Layer 4 of a small transformer language model trained on English Wikipedia (12 layers, counted from 0, width 128).
A neuron's activation on a vector x is GELU(weights . x), where the dot is the dot product.
The model reads these tokens: " competition" " over" " f" "ellow" " trans" "fer" " M" "ik" "ey" " K" "e" "ene" " and f" "res" "h" "man" " J" "ake" " F"

The vector x that enters this layer's MLP at each token. A number n stands for (n - 500) times 0.0081.
0 " competition": 564 311 444 387 504 442 501 506 683 544 429 674 505 394 764 414 773 523 476 723 532 407 451 606 484 616 369 402 401 582 416 472 364 199 550 499 725 503 631 515 285 289 533 388 584 741 536 755 743 377 585 432 273 614 644 388 529 519 460 410 665 424 570 331 731 554 416 415 550 527 591 582 349 557 337 675 633 548 396 417 491 278 534 317 690 323 503 432 596 375 742 423 480 468 470 394 608 356 616 705 433 512 540 512 616 451 394 685 653 536 573 334 554 424 444 608 340 529 474 421 486 326 364 383 529 571 391 434
1 " over": 447 299 345 432 500 547 381 484 711 587 285 600 556 471 555 332 874 623 454 648 562 478 354 575 628 711 509 366 452 498 328 505 377 187 449 401 680 500 547 439 416 294 513 368 568 719 547 738 575 401 669 470 288 516 573 331 433 484 381 461 604 665 601 357 637 484 537 416 517 678 519 611 496 570 239 736 660 567 392 510 529 357 616 482 778 478 542 475 636 366 681 402 500 497 618 441 476 445 562 567 579 647 552 398 625 398 473 486 757 455 524 396 591 351 351 573 259 502 516 185 453 437 340 451 504 535 499 397
2 " f": 416 339 342 406 488 513 433 533 639 592 368 584 551 467 616 336 862 614 521 680 576 529 419 624 665 762 443 341 384 513 432 533 432 129 380 412 714 511 581 471 446 261 407 388 680 746 470 772 549 450 570 494 255 424 522 468 368 434 254 547 588 578 702 381 680 428 530 397 474 572 507 577 477 592 265 690 600 579 499 619 495 379 507 499 695 522 580 466 515 334 678 394 502 507 602 440 529 403 547 591 531 608 572 516 622 367 337 582 750 456 539 496 629 408 420 617 297 569 546 180 387 391 372 424 382 540 317 476
3 "ellow": 472 369 312 491 442 605 451 603 672 645 397 465 544 446 517 354 975 705 537 581 569 552 356 599 663 708 553 385 445 436 376 403 414 127 479 441 685 469 616 395 457 289 544 416 594 671 582 796 627 438 635 464 251 575 519 428 579 553 374 456 575 529 647 369 682 464 426 409 534 593 561 601 507 451 214 681 624 607 307 479 439 311 496 517 632 529 533 475 531 389 575 345 654 451 585 483 662 413 535 600 499 580 458 422 695 461 423 542 733 486 524 449 670 271 388 688 252 448 453 272 411 341 369 384 396 550 439 467
4 " trans": 468 342 334 439 438 403 456 477 688 574 357 559 598 418 584 286 886 666 501 586 619 515 397 583 649 686 561 374 409 399 357 499 338 147 466 444 604 584 524 372 508 348 536 365 697 822 588 679 649 470 556 442 321 575 511 415 431 560 372 437 579 637 616 387 672 429 571 438 484 525 571 718 468 533 270 686 685 601 458 519 499 397 517 504 659 527 572 413 580 369 713 439 539 391 529 399 537 588 632 611 538 565 538 407 672 381 452 554 752 494 471 419 577 297 263 585 282 557 420 169 370 373 410 483 447 447 457 339
5 "fer": 423 323 374 392 491 419 412 535 752 609 360 550 509 367 555 309 948 599 499 604 702 554 348 504 633 720 408 376 275 398 442 537 313 202 452 365 631 519 504 385 398 332 569 425 607 678 648 787 598 479 627 504 338 590 541 432 473 578 275 525 547 592 600 358 655 364 437 364 465 622 435 653 440 490 265 667 665 532 535 599 450 343 592 498 699 569 516 457 545 402 707 385 617 631 571 471 595 640 563 614 610 574 493 402 592 404 483 596 700 426 480 400 601 298 334 655 357 480 528 262 419 397 401 407 408 581 434 424
6 " M": 437 315 242 429 476 492 436 564 595 647 364 512 529 433 581 403 795 696 515 671 573 416 451 559 638 790 464 363 388 491 328 580 455 85 513 526 693 549 602 442 439 370 430 384 616 807 518 770 660 465 619 472 253 545 493 405 333 565 377 443 580 623 649 414 546 474 421 405 533 514 587 554 495 497 348 692 638 508 476 598 427 272 494 515 589 657 597 348 550 468 760 410 602 478 523 413 576 469 585 630 551 676 489 492 577 332 407 607 736 519 532 435 594 414 381 529 307 447 409 144 439 319 432 349 504 567 334 519
7 "ik": 523 303 270 446 470 481 380 510 704 694 384 501 683 420 566 437 827 622 468 645 703 523 389 465 540 839 460 422 361 395 360 536 454 189 549 529 716 532 487 439 338 345 579 481 555 761 568 826 635 419 642 435 214 503 466 491 374 551 374 446 597 557 611 327 595 540 398 449 512 631 558 585 416 551 333 607 657 509 499 625 384 330 569 574 717 631 562 423 466 398 690 379 474 535 526 464 418 345 465 593 484 657 370 495 549 362 506 677 652 515 453 496 571 435 268 714 283 440 531 199 429 345 488 444 420 609 352 396
8 "ey": 417 393 287 481 459 603 450 566 689 654 245 609 631 395 488 409 864 702 465 603 658 497 317 492 550 786 497 484 444 431 390 496 455 155 524 480 613 443 547 443 392 391 539 438 643 743 487 772 663 331 636 419 236 626 467 459 419 569 354 447 641 560 569 320 627 445 409 351 505 571 527 511 423 600 248 570 695 566 379 526 427 315 634 642 730 599 521 322 497 431 632 343 484 573 530 473 485 427 565 559 591 699 464 467 667 336 496 660 703 468 507 429 568 400 359 655 280 451 488 259 387 338 478 445 375 598 467 445
9 " K": 407 299 239 444 414 567 382 575 646 631 267 588 620 386 526 368 749 657 505 654 612 484 436 644 595 756 461 388 358 460 416 594 456 128 446 535 720 449 558 434 373 434 423 459 634 784 554 830 624 430 628 467 172 576 463 390 369 517 343 448 630 604 625 333 574 479 481 453 521 556 597 498 486 547 407 629 646 519 442 556 429 297 506 573 657 629 556 371 540 412 748 445 515 518 610 393 432 357 614 612 489 660 517 549 614 275 415 689 712 482 534 442 541 474 391 608 303 353 410 264 417 369 462 428 498 614 391 451
10 "e": 470 350 279 484 514 592 398 555 695 663 379 651 608 476 488 403 859 640 443 656 655 449 370 460 604 747 517 479 439 358 446 587 501 83 523 542 550 534 561 445 374 401 476 354 598 806 538 776 635 431 675 422 355 653 473 415 399 586 320 454 633 596 724 289 651 428 463 394 519 544 528 558 493 498 306 651 647 513 474 550 399 282 580 568 644 604 559 335 489 457 657 438 436 505 423 417 465 227 573 533 517 589 570 421 663 298 420 681 633 488 452 438 519 329 337 702 292 412 500 273 354 363 463 481 502 588 453 497
11 "ene": 426 404 316 498 561 519 412 545 679 696 407 555 615 328 552 384 939 600 393 613 653 555 409 493 541 815 555 464 423 376 472 574 511 141 473 515 674 490 509 430 383 457 605 359 553 764 511 885 630 401 684 346 313 780 443 328 463 468 311 423 638 555 658 320 642 444 413 406 561 465 489 553 475 439 345 598 598 501 408 494 437 294 582 523 730 634 562 503 490 405 633 433 560 542 472 499 496 392 606 588 522 581 514 500 635 317 457 675 743 440 500 413 515 325 304 586 293 420 447 252 354 367 493 473 426 498 370 468
12 " and f": 406 364 302 422 479 538 390 581 635 649 334 557 606 457 545 391 854 543 572 666 532 493 440 574 628 731 453 439 445 534 436 505 497 171 471 473 681 492 647 513 416 249 406 388 704 724 492 806 581 441 601 443 260 453 487 372 348 427 176 504 594 573 697 397 685 418 595 429 482 617 532 569 429 583 353 708 701 527 533 591 503 352 518 579 728 470 517 477 519 336 710 387 482 462 576 416 542 374 549 630 506 592 491 534 641 405 306 524 702 428 521 449 626 419 369 572 266 487 446 212 388 355 383 487 358 650 384 511
13 "res": 412 475 379 487 486 603 374 507 787 699 459 503 667 453 495 424 949 522 428 606 681 438 388 529 618 699 498 347 394 430 308 506 488 65 499 466 586 573 591 444 513 262 537 435 637 735 437 844 605 559 700 411 288 575 466 419 461 553 373 499 596 520 605 359 705 400 518 471 464 536 537 658 475 522 310 716 632 576 301 566 454 305 503 457 662 560 521 442 633 446 660 349 551 457 487 479 535 516 517 499 484 636 570 370 620 453 357 604 687 370 484 408 535 297 302 604 351 464 547 301 407 337 403 435 334 556 451 426
14 "h": 418 349 275 460 455 565 368 576 621 599 233 600 645 425 456 370 837 630 499 675 714 582 447 451 713 719 506 395 377 449 323 452 478 104 498 422 627 546 584 459 335 394 515 410 695 640 502 915 728 484 667 468 270 569 415 352 336 575 377 455 572 622 560 386 623 447 407 396 500 500 479 607 481 516 320 708 618 488 522 517 442 338 580 536 647 522 472 481 584 393 621 476 564 536 472 362 576 555 488 634 469 581 504 455 644 439 336 668 696 448 589 478 623 351 338 671 409 462 612 186 353 370 403 403 445 633 400 431
15 "man": 412 369 326 448 432 533 401 556 723 616 328 490 687 411 495 333 915 712 524 621 666 525 379 514 668 774 525 411 403 434 294 447 491 108 460 435 640 481 519 366 381 337 622 463 650 679 479 808 710 448 694 452 295 587 556 396 401 549 431 460 583 578 581 401 664 392 463 431 577 609 507 609 473 529 421 602 658 558 421 558 465 265 538 531 672 579 482 473 542 343 661 406 546 499 501 368 442 450 439 607 515 686 542 478 660 410 471 593 712 457 552 483 535 279 318 587 356 488 569 230 379 354 352 356 355 621 424 424
16 " J": 405 309 251 472 445 562 362 526 606 604 359 564 627 415 451 414 839 690 508 658 585 480 443 613 627 798 517 371 433 467 376 454 461 217 427 542 696 501 597 454 417 389 445 424 626 774 499 751 602 401 614 472 158 637 404 504 426 575 405 387 617 573 704 297 573 494 383 422 571 588 662 538 470 582 395 690 739 528 446 556 406 326 558 546 669 581 598 342 472 431 704 367 487 472 577 393 521 345 582 550 458 681 425 491 636 438 405 666 674 476 559 430 574 506 366 564 286 434 448 146 508 353 389 399 525 573 312 474
17 "ake": 486 389 299 525 426 533 353 577 743 587 339 601 606 511 607 432 915 687 515 593 639 435 417 514 595 709 486 468 438 404 415 549 461 222 434 498 657 557 530 415 451 320 532 422 660 796 556 768 568 363 590 447 205 721 418 432 503 495 472 392 601 596 679 324 654 482 406 380 595 604 577 513 459 478 264 622 629 581 344 489 337 414 587 533 746 621 562 387 482 401 627 439 475 496 513 484 460 302 563 592 514 674 498 377 595 383 442 623 676 473 514 433 518 283 301 711 244 411 493 219 407 322 406 451 452 511 410 547
18 " F": 439 352 299 470 475 502 374 576 599 568 323 623 520 504 649 409 799 642 579 611 549 422 428 630 634 778 425 390 419 522 460 600 511 90 324 541 645 533 617 441 372 289 402 421 647 733 468 768 614 407 628 470 224 570 421 379 308 526 300 457 581 599 630 297 667 396 497 460 490 628 603 526 487 579 352 651 624 497 495 573 378 340 533 523 715 649 554 352 525 434 719 395 527 555 618 429 444 319 619 627 548 661 566 519 601 420 366 671 705 440 504 490 610 385 365 581 290 468 423 242 444 376 412 412 448 548 368 497

Each question shows the input weights of one neuron of the MLP. A number n stands for (n - 500) times 0.0026.

n595: 551 320 540 622 500 408 659 435 695 638 494 549 515 476 517 520 332 523 511 502 613 592 432 448 527 387 509 393 617 697 310 613 746 510 532 532 456 542 437 573 461 481 597 415 406 446 585 518 598 503 410 421 357 273 631 596 431 484 326 603 651 427 447 423 341 467 488 526 620 316 400 501 601 496 456 583 606 423 475 526 519 372 549 479 478 487 542 539 462 625 478 455 457 356 403 537 479 646 622 590 308 367 586 365 484 615 635 458 528 538 482 560 516 526 554 414 490 521 473 511 467 510 677 433 451 463 449 400
On which token does it fire most? 0 " competition"

n106: 458 367 658 313 562 498 561 633 432 694 584 520 545 302 319 481 387 556 581 525 363 535 421 671 538 520 620 533 515 548 367 534 456 591 406 607 591 272 561 529 411 691 475 453 488 401 598 636 329 444 488 577 397 619 509 523 538 532 593 434 384 482 392 589 460 384 527 640 609 421 470 450 478 322 594 499 410 613 398 602 339 533 349 467 382 499 353 625 535 429 524 637 529 320 715 442 606 638 555 514 485 480 520 576 559 491 357 519 641 457 626 471 680 668 624 548 388 482 427 476 371 492 425 485 565 479 502 494
On which two tokens does it fire most, strongest first? 9 " K", 3 "ellow"

n695: 579 417 487 397 514 491 652 668 414 558 734 400 675 619 615 527 495 528 640 568 555 579 575 340 598 364 616 551 320 460 610 719 510 691 419 588 617 446 452 349 529 511 117 453 449 500 537 577 625 536 586 604 643 454 464 549 580 603 498 372 503 450 509 276 475 430 416 476 410 515 602 526 647 452 440 514 386 414 302 516 391 599 317 466 469 370 431 619 564 536 384 613 514 444 599 633 491 426 538 521 381 299 700 539 490 643 284 361 530 475 593 507 621 658 406 480 293 389 577 324 489 562 300 403 460 478 508 430
On which token does it fire most, and how strongly? 3 "ellow", at about 1.2

n669: 451 451 458 631 549 457 553 377 592 438 516 449 557 483 475 363 400 563 591 710 562 587 389 472 495 559 538 520 500 378 408 610 536 421 562 652 345 483 501 509 586 351 481 536 519 416 584 503 579 491 273 482 535 454 505 641 555 604 436 388 452 412 532 411 381 562 552 606 625 514 555 483 297 394 440 576 379 437 485 686 520 514 545 398 501 383 450 442 381 626 410 655 563 603 565 311 529 550 535 350 500 337 524 532 503 409 692 571 361 680 596 637 507 405 442 486 541 502 457 418 518 548 454 492 679 520 598 374
On which token does it fire most? 4 " trans"

n458: 410 236 423 518 336 526 539 406 625 471 561 600 640 622 426 579 379 450 586 418 456 443 559 494 508 659 657 552 396 579 463 410 441 425 366 586 500 546 539 594 584 553 504 378 424 387 535 446 694 413 524 491 539 447 685 450 656 343 395 488 508 571 578 625 502 616 583 652 589 458 425 498 470 527 382 596 486 507 508 475 612 401 478 694 390 531 592 564 434 519 515 617 473 647 418 518 565 412 409 246 624 459 237 370 441 448 440 624 485 514 468 613 492 538 563 376 500 475 489 548 546 513 463 415 521 616 615 300
On which token does it fire most? 1 " over"

n559: 502 479 502 648 419 477 489 308 556 659 522 281 628 463 566 517 531 385 350 533 621 628 413 476 573 450 548 575 567 553 531 519 707 421 546 548 453 543 481 611 609 558 350 527 517 487 499 472 556 408 512 492 384 521 666 440 466 414 635 369 476 387 428 374 329 646 527 553 734 544 526 482 517 553 516 408 565 393 439 579 636 511 568 596 659 582 455 583 548 512 400 591 477 435 352 456 390 458 504 366 527 493 332 643 546 364 473 596 366 607 402 541 485 483 572 460 538 361 551 518 380 369 522 454 565 506 562 527
On which token does it fire most, and how strongly? 7 "ik", at about 1.8

n250: 538 522 569 563 412 442 420 224 577 595 438 485 435 370 494 493 504 479 482 429 667 394 368 513 378 418 609 436 543 449 436 670 468 501 414 548 443 652 525 625 536 548 499 457 448 617 557 376 539 601 420 419 476 396 270 493 639 511 504 608 403 585 437 564 484 535 351 483 544 379 456 492 416 609 619 763 514 346 563 536 460 519 414 386 405 539 500 524 626 396 482 449 619 431 569 594 623 527 423 586 581 523 469 616 603 429 544 496 548 532 383 479 501 475 445 326 532 514 522 429 482 557 473 497 706 311 529 600
On which token does it fire most, and how strongly? 4 " trans", at about 1.2

n248: 617 521 507 518 483 478 470 408 404 589 296 616 473 575 411 505 311 318 525 383 622 551 593 526 527 506 234 414 472 525 634 563 562 548 366 387 530 611 484 505 531 405 438 445 539 393 476 480 542 249 464 575 440 631 598 550 488 537 546 509 421 507 455 554 515 454 293 595 603 701 530 313 581 559 540 388 521 440 601 554 602 643 484 401 642 426 379 457 487 578 509 581 482 659 526 293 493 565 521 401 558 481 595 488 466 407 492 478 588 618 457 477 529 510 476 558 590 463 365 417 512 384 533 493 508 628 565 485
On which token does it fire most? 18 " F"

n527: 543 580 632 396 361 651 616 523 633 538 446 270 529 476 528 492 548 337 409 595 395 452 372 381 531 450 257 614 441 525 368 335 566 418 550 446 405 523 510 520 671 598 572 629 595 555 664 478 459 377 649 623 604 583 531 561 463 572 529 461 513 646 409 575 584 481 604 531 384 457 362 592 487 554 534 473 539 373 503 447 740 242 501 514 514 683 476 423 431 518 452 547 459 629 471 407 447 396 269 456 464 422 421 553 394 431 396 360 532 435 514 479 701 488 474 563 667 494 456 592 543 452 472 498 727 536 363 577
On which two tokens does it fire most, strongest first? 15 "man", 13 "res"

n697: 701 486 536 531 452 443 491 554 492 486 453 495 380 572 434 433 529 439 534 718 497 593 437 409 523 591 660 510 514 580 308 563 469 555 641 589 372 577 623 425 410 466 416 468 401 589 420 552 421 454 510 612 593 454 363 468 609 348 485 558 556 402 619 565 388 424 543 409 663 572 463 538 439 456 507 495 411 459 630 577 455 397 614 576 469 598 510 599 675 421 643 448 534 486 565 511 423 381 373 570 519 510 520 506 481 484 500 416 294 483 370 458 436 640 538 314 395 569 449 608 586 378 648 438 378 419 583 510
Its three highest activations, in order, are on tokens 12 " and f", 7 "ik", 6 " M"

n681: 514 341 500 321 567 431 604 541 510 464 377 493 543 552 495 492 532 309 586 425 379 481 497 559 607 409 403 530 467 381 434 462 514 429 641 695 426 347 680 516 627 420 346 489 397 449 513 619 450 489 655 571 635 387 481 543 471 474 591 459 666 516 471 475 299 475 655 355 575 451 603 449 474 362 349 604 497 423 385 233 644 404 537 462 440 437 484 628 514 532 449 516 554 477 736 455 611 442 483 437 444 449 602 543 716 565 493 203 556 586 668 418 547 491 670 476 521 427 480 728 564 264 422 640 521 559 484 461
On which two tokens does it fire most, strongest first? 0 " competition", 3 "ellow"

n704: 530 424 391 338 522 402 511 599 479 588 468 480 434 396 628 504 528 366 572 356 483 525 781 519 495 420 706 432 553 336 536 754 354 481 449 645 489 342 487 470 435 454 495 533 527 516 417 637 480 626 502 336 501 645 512 348 649 526 335 508 532 401 691 535 706 628 321 372 518 492 505 460 617 431 740 540 399 596 440 634 718 282 532 623 463 369 305 557 566 496 357 548 580 483 428 595 619 443 634 511 601 565 505 653 472 606 406 369 94 425 370 411 308 377 564 463 627 475 381 559 667 474 477 646 418 482 758 428
On which two tokens does it fire most, strongest first? 11 "ene", 0 " competition"

n198: 408 513 468 559 409 622 481 645 568 568 570 494 287 591 585 568 347 579 435 370 515 673 563 552 498 484 556 538 577 620 553 668 412 551 477 587 457 592 453 480 418 631 303 410 468 485 293 461 504 540 514 413 472 462 448 419 476 520 478 481 538 448 611 422 405 506 512 639 579 429 413 554 474 396 452 557 495 647 512 483 416 463 513 526 566 458 493 616 554 402 360 560 467 545 487 402 435 637 340 511 539 569 476 672 710 431 278 579 627 492 659 564 509 674 584 615 613 282 469 512 593 411 478 387 522 281 317 431
On which token does it fire most, and how strongly? 9 " K", at about 0.56

n514: 521 486 512 536 539 459 362 526 646 512 534 560 641 511 610 516 438 609 447 552 378 473 392 520 432 509 499 532 450 444 459 411 542 556 502 572 403 337 604 614 369 554 538 456 392 499 521 516 536 389 666 525 575 484 395 514 393 444 460 587 577 455 566 395 495 370 511 563 465 237 601 508 425 417 572 483 491 376 451 489 387 564 600 528 434 580 300 396 542 333 405 534 531 534 556 423 378 520 428 425 546 423 528 554 410 613 486 526 595 624 525 384 582 431 579 662 489 538 474 550 651 677 592 488 503 331 421 535
Its three highest activations, in order, are on tokens 11 "ene", 10 "e", 18 " F"

n366: 482 495 484 388 396 579 594 486 721 465 465 526 351 409 633 485 491 550 537 595 495 431 640 694 505 665 601 355 582 716 619 465 372 597 537 636 317 486 537 631 628 504 402 584 378 396 562 330 447 486 468 574 444 490 519 564 505 402 525 432 585 463 511 318 621 345 689 363 321 461 246 550 393 586 548 458 459 456 478 710 572 490 616 692 649 654 219 542 524 541 413 342 391 320 523 491 399 272 523 321 527 646 617 630 594 648 501 541 273 569 402 533 209 513 446 455 628 432 430 439 459 580 349 431 339 458 444 652
On which token does it fire most? 18 " F"

n297: 603 484 293 710 561 579 387 554 668 296 622 484 201 544 628 529 423 302 481 323 542 548 637 543 492 434 498 515 461 405 572 382 561 618 428 596 409 482 745 526 555 443 468 521 697 566 530 402 540 323 494 675 580 637 493 462 546 660 420 557 332 597 642 505 521 463 512 450 500 360 659 346 565 453 524 681 467 447 447 505 401 462 622 470 610 436 556 513 390 515 413 363 449 563 596 522 333 405 441 652 597 460 603 457 520 439 583 399 572 434 446 411 372 415 646 565 327 430 331 629 443 410 701 628 323 415 535 675
On which two tokens does it fire most, strongest first? 17 "ake", 18 " F"

n42: 443 471 550 571 543 394 499 468 466 596 521 381 272 589 276 454 459 506 715 483 477 556 470 604 455 508 616 447 468 502 435 450 679 426 458 415 470 237 608 388 440 557 524 684 547 469 297 529 506 554 549 465 396 543 557 410 763 575 631 579 559 494 606 553 506 458 466 645 558 531 454 538 482 460 734 282 270 409 577 580 683 398 416 477 422 650 409 572 297 410 513 529 657 458 398 668 506 637 526 537 563 526 610 522 512 373 505 540 409 577 569 619 442 201 536 511 362 623 434 339 449 461 364 518 532 569 553 544
On which token does it fire most? 15 "man"

n82: 665 385 356 499 448 604 475 686 535 362 639 500 415 402 554 452 282 323 611 427 558 466 522 482 594 582 463 622 623 418 497 468 393 424 607 533 494 491 538 634 326 627 434 547 533 315 345 357 294 451 580 493 625 639 303 449 449 606 236 524 413 453 444 629 566 465 663 646 526 494 406 465 535 648 494 616 480 503 554 302 456 417 610 574 674 470 526 616 534 478 511 626 538 418 483 586 497 361 481 446 351 632 523 542 557 510 446 335 384 425 469 464 551 535 495 630 302 476 469 470 606 377 371 703 590 519 643 609
On which token does it fire most? 12 " and f"

n127: 581 528 488 490 444 454 452 445 422 458 692 444 543 616 520 636 327 488 506 533 299 340 576 425 439 385 583 287 337 485 506 539 553 359 509 529 560 464 522 525 560 493 665 347 498 473 372 432 460 513 598 384 494 431 489 630 522 366 571 517 448 422 385 487 559 437 378 534 582 557 779 498 447 360 475 506 443 506 477 496 400 468 413 444 433 585 360 533 600 477 572 578 527 458 468 519 555 493 637 697 384 549 398 554 355 459 440 550 462 532 695 622 662 666 619 721 398 508 532 365 575 601 403 494 515 408 626 621
On which token does it fire most? 0 " competition"

n667: 441 679 453 525 441 646 367 545 563 399 458 429 284 384 660 452 507 488 620 402 504 508 445 411 491 297 464 443 577 321 568 532 611 460 464 594 603 427 524 631 631 507 598 517 550 607 526 604 117 536 417 424 492 665 396 585 537 481 409 616 452 458 492 385 569 586 386 688 564 386 482 551 478 658 442 341 381 504 585 455 670 383 461 396 410 486 390 342 508 475 365 526 456 339 589 599 596 300 671 628 373 557 600 521 585 566 557 564 519 589 530 345 446 560 504 364 530 519 507 594 437 293 426 691 321 437 662 535
On which token does it fire most? 17 "ake"

n406: 770 478 297 676 431 527 614 485 560 606 457 586 503 590 481 727 521 525 417 451 471 328 288 506 489 560 577 819 484 551 368 505 426 445 435 335 479 674 405 502 493 263 459 341 524 542 483 451 683 626 520 484 401 542 415 465 659 460 456 448 655 485 498 363 559 527 543 585 557 468 615 517 442 447 513 329 335 620 622 480 766 309 570 320 282 521 452 305 354 597 594 578 692 571 457 562 370 497 326 534 586 204 441 486 424 471 430 382 430 457 359 510 348 391 674 428 578 501 621 466 600 716 544 725 406 550 691 563
On which token does it fire most, and how strongly? 10 "e", at about 0.78

n739: 638 582 445 379 488 601 533 476 488 400 617 553 548 551 435 607 412 557 367 507 378 450 472 494 444 387 604 526 631 496 506 527 544 542 430 449 688 192 320 603 499 404 551 225 598 660 372 556 439 502 510 626 616 538 360 583 516 537 461 511 449 559 422 538 593 559 523 603 562 539 590 605 649 560 486 553 398 414 249 401 512 488 504 622 517 525 665 398 468 466 596 525 569 545 446 521 471 634 555 649 243 467 412 573 542 416 494 469 565 467 326 408 476 689 571 536 595 480 387 434 354 565 464 451 537 505 375 470
On which two tokens does it fire most, strongest first? 16 " J", 9 " K"

n176: 487 606 604 320 459 548 432 502 698 625 483 627 297 426 562 446 495 269 540 440 487 320 409 492 585 264 548 520 489 468 700 452 426 631 420 537 546 401 461 484 364 267 381 454 513 539 476 393 431 447 558 487 653 554 701 177 628 510 538 402 444 455 465 367 437 354 514 562 620 437 572 379 468 576 431 574 524 457 459 614 721 585 327 493 532 646 413 550 454 282 588 469 332 659 498 452 263 593 474 644 346 616 441 407 649 510 534 655 407 569 495 457 599 620 841 480 529 558 617 594 544 530 537 404 554 464 572 631
On which token does it fire most, and how strongly? 0 " competition", at about 2

n389: 425 351 523 556 531 361 611 572 578 501 482 522 586 565 522 548 584 556 787 544 451 669 514 471 597 584 553 563 503 468 384 519 376 674 447 694 414 686 541 460 580 542 639 445 357 315 362 296 508 472 447 424 408 450 419 537 506 465 273 472 440 218 484 401 593 388 689 531 453 755 456 360 604 351 435 623 462 575 506 367 647 457 457 372 548 404 496 658 532 507 482 545 569 464 495 651 524 451 358 517 505 420 579 525 625 491 522 270 537 721 511 551 387 608 542 499 391 360 557 421 686 493 548 430 552 746 320 344
Its three highest activations, in order, are on tokens 3 "ellow", 12 " and f", 1 " over"

n200: 544 417 451 649 610 530 425 751 411 525 556 360 566 613 512 559 595 326 569 449 321 451 529 485 583 454 462 528 520 567 527 602 574 529 323 469 460 231 424 471 360 379 512 448 520 703 550 626 543 562 530 387 501 503 578 520 288 431 479 650 520 510 210 345 503 608 430 426 657 371 521 511 358 197 523 565 517 684 317 490 566 532 501 539 242 402 458 310 520 400 460 418 573 536 643 529 543 447 619 377 574 395 463 448 492 671 784 429 490 408 561 538 614 412 503 550 631 598 504 616 429 790 400 498 568 536 587 491
On which token does it fire most? 3 "ellow"

n764: 655 320 687 548 441 418 573 558 404 481 405 457 401 405 359 406 634 395 470 607 348 466 391 569 544 478 461 476 411 512 531 557 450 449 453 475 488 486 481 410 427 483 683 356 504 380 467 410 488 500 459 594 596 613 386 438 561 604 468 616 530 388 347 525 578 504 329 525 640 529 507 578 459 579 414 613 636 551 556 350 530 438 386 435 586 473 530 384 452 681 458 510 621 563 466 630 407 674 680 594 481 447 443 258 481 607 483 469 454 561 452 447 387 495 521 426 516 506 485 631 514 618 649 496 582 417 526 473
On which token does it fire most, and how strongly? 5 "fer", at about 1.8

n281: 531 536 453 368 607 467 411 582 477 381 626 528 385 373 420 689 545 332 537 680 564 403 459 626 547 498 471 383 475 631 491 673 516 498 467 585 412 461 418 454 362 498 400 524 628 556 466 468 434 475 516 443 507 392 435 571 417 515 495 557 656 279 534 497 462 565 575 577 411 419 426 555 493 599 510 396 595 584 509 539 368 510 557 447 366 548 676 583 399 409 468 611 496 332 464 435 465 618 513 529 474 468 498 476 603 488 433 372 395 488 415 352 571 551 509 638 457 488 613 463 539 619 445 488 439 326 553 606
On which token does it fire most? 2 " f"

n188: 430 656 416 526 629 535 593 416 421 625 448 477 522 527 396 625 569 365 296 478 417 560 380 482 518 446 624 325 764 494 396 374 665 496 529 398 365 532 381 485 540 417 517 589 506 591 441 430 479 341 467 426 489 517 644 511 410 464 585 469 491 460 473 557 754 516 535 701 611 544 559 629 498 399 439 408 375 390 409 444 582 535 631 450 589 495 409 417 269 440 617 448 249 526 351 613 575 496 509 581 502 478 444 591 601 463 600 636 425 369 570 694 463 439 462 579 444 544 521 621 499 400 668 634 677 375 473 505
On which token does it fire most? 11 "ene"

n395: 527 242 537 459 599 609 440 427 498 317 515 537 434 434 445 697 484 300 389 516 475 439 531 495 602 427 584 622 526 661 622 502 459 634 529 394 586 377 476 757 381 544 575 536 599 555 583 542 421 521 570 504 642 594 330 770 470 482 455 683 406 490 455 452 596 439 351 501 479 508 524 520 553 595 467 524 492 468 536 327 556 444 478 499 539 471 588 549 578 411 595 215 572 489 601 509 290 347 482 630 382 508 299 438 458 549 525 462 428 531 480 381 480 566 544 521 571 621 489 400 464 546 542 498 539 548 375 371
On which token does it fire most? 0 " competition"

n8: 448 350 516 626 657 481 531 680 728 420 575 507 390 362 596 425 468 406 695 564 668 399 368 467 425 660 415 557 435 551 571 269 467 600 466 533 485 616 455 456 574 414 468 584 625 498 444 315 531 589 409 411 758 491 445 433 529 394 387 535 581 461 494 442 387 644 388 583 497 372 409 665 542 624 400 533 622 429 692 620 467 541 671 408 293 524 722 385 610 602 523 389 369 721 532 413 327 531 580 430 379 308 526 431 310 527 610 337 483 478 438 425 460 486 463 396 550 479 552 468 494 396 401 423 623 595 597 734
On which token does it fire most, and how strongly? 5 "fer", at about 0.33

n705: 577 337 476 497 477 505 398 453 610 535 560 449 648 366 565 673 367 382 421 542 653 637 596 665 411 515 321 479 346 578 367 443 378 471 332 589 557 553 487 538 557 465 326 375 490 369 557 423 579 722 434 665 571 405 351 469 562 414 446 437 548 514 518 500 594 487 438 408 510 481 584 406 718 464 543 469 380 692 337 496 415 465 499 502 573 609 384 503 397 628 516 484 645 297 529 357 572 678 514 710 337 499 366 488 370 500 583 372 566 684 329 427 658 485 537 608 444 510 542 515 541 651 588 510 510 466 633 559
Its three highest activations, in order, are on tokens 3 "ellow", 6 " M", 5 "fer"

n35: 380 406 479 370 477 519 511 630 293 718 428 486 490 530 477 495 529 719 430 505 230 491 386 654 490 538 565 560 431 530 406 499 297 464 574 421 516 507 449 599 509 333 444 583 651 470 512 506 405 538 339 472 542 604 529 411 422 527 552 411 586 282 433 698 536 438 483 515 592 453 452 524 420 517 683 514 426 395 388 448 466 548 420 528 557 585 493 562 616 446 586 435 509 610 587 648 626 557 460 357 504 499 540 698 606 601 521 470 381 579 652 455 367 399 568 399 522 407 638 507 326 530 512 470 643 369 434 570
On which token does it fire most? 6 " M"

n123: 528 457 537 675 640 480 587 561 782 529 341 496 544 414 427 666 417 511 567 592 700 424 492 495 387 592 547 474 452 468 551 489 456 643 456 769 365 542 387 529 472 524 455 536 471 425 451 575 716 637 357 347 713 374 485 380 332 431 435 514 482 518 562 477 405 287 509 367 640 421 302 617 364 452 535 430 554 599 585 698 515 395 366 361 449 406 526 552 523 571 533 529 272 634 488 367 477 531 474 421 399 700 522 501 464 546 414 470 329 604 460 582 512 457 437 557 547 287 569 545 525 526 541 411 446 526 411 564
On which token does it fire most? 10 "e"

n438: 445 570 457 671 571 540 305 554 395 492 495 689 450 554 402 597 396 569 528 567 542 411 476 494 428 649 407 605 331 550 417 526 444 532 426 513 452 560 425 495 410 577 402 352 399 569 484 563 466 534 524 370 630 478 446 455 528 507 589 559 388 473 509 503 372 550 371 545 631 449 363 581 461 498 512 605 367 599 373 399 431 420 459 468 633 470 562 434 604 305 474 390 567 465 315 452 554 743 556 524 463 517 616 457 372 643 408 409 559 534 450 598 509 594 565 772 510 403 601 464 649 571 456 643 483 367 613 485
On which token does it fire most? 14 "h"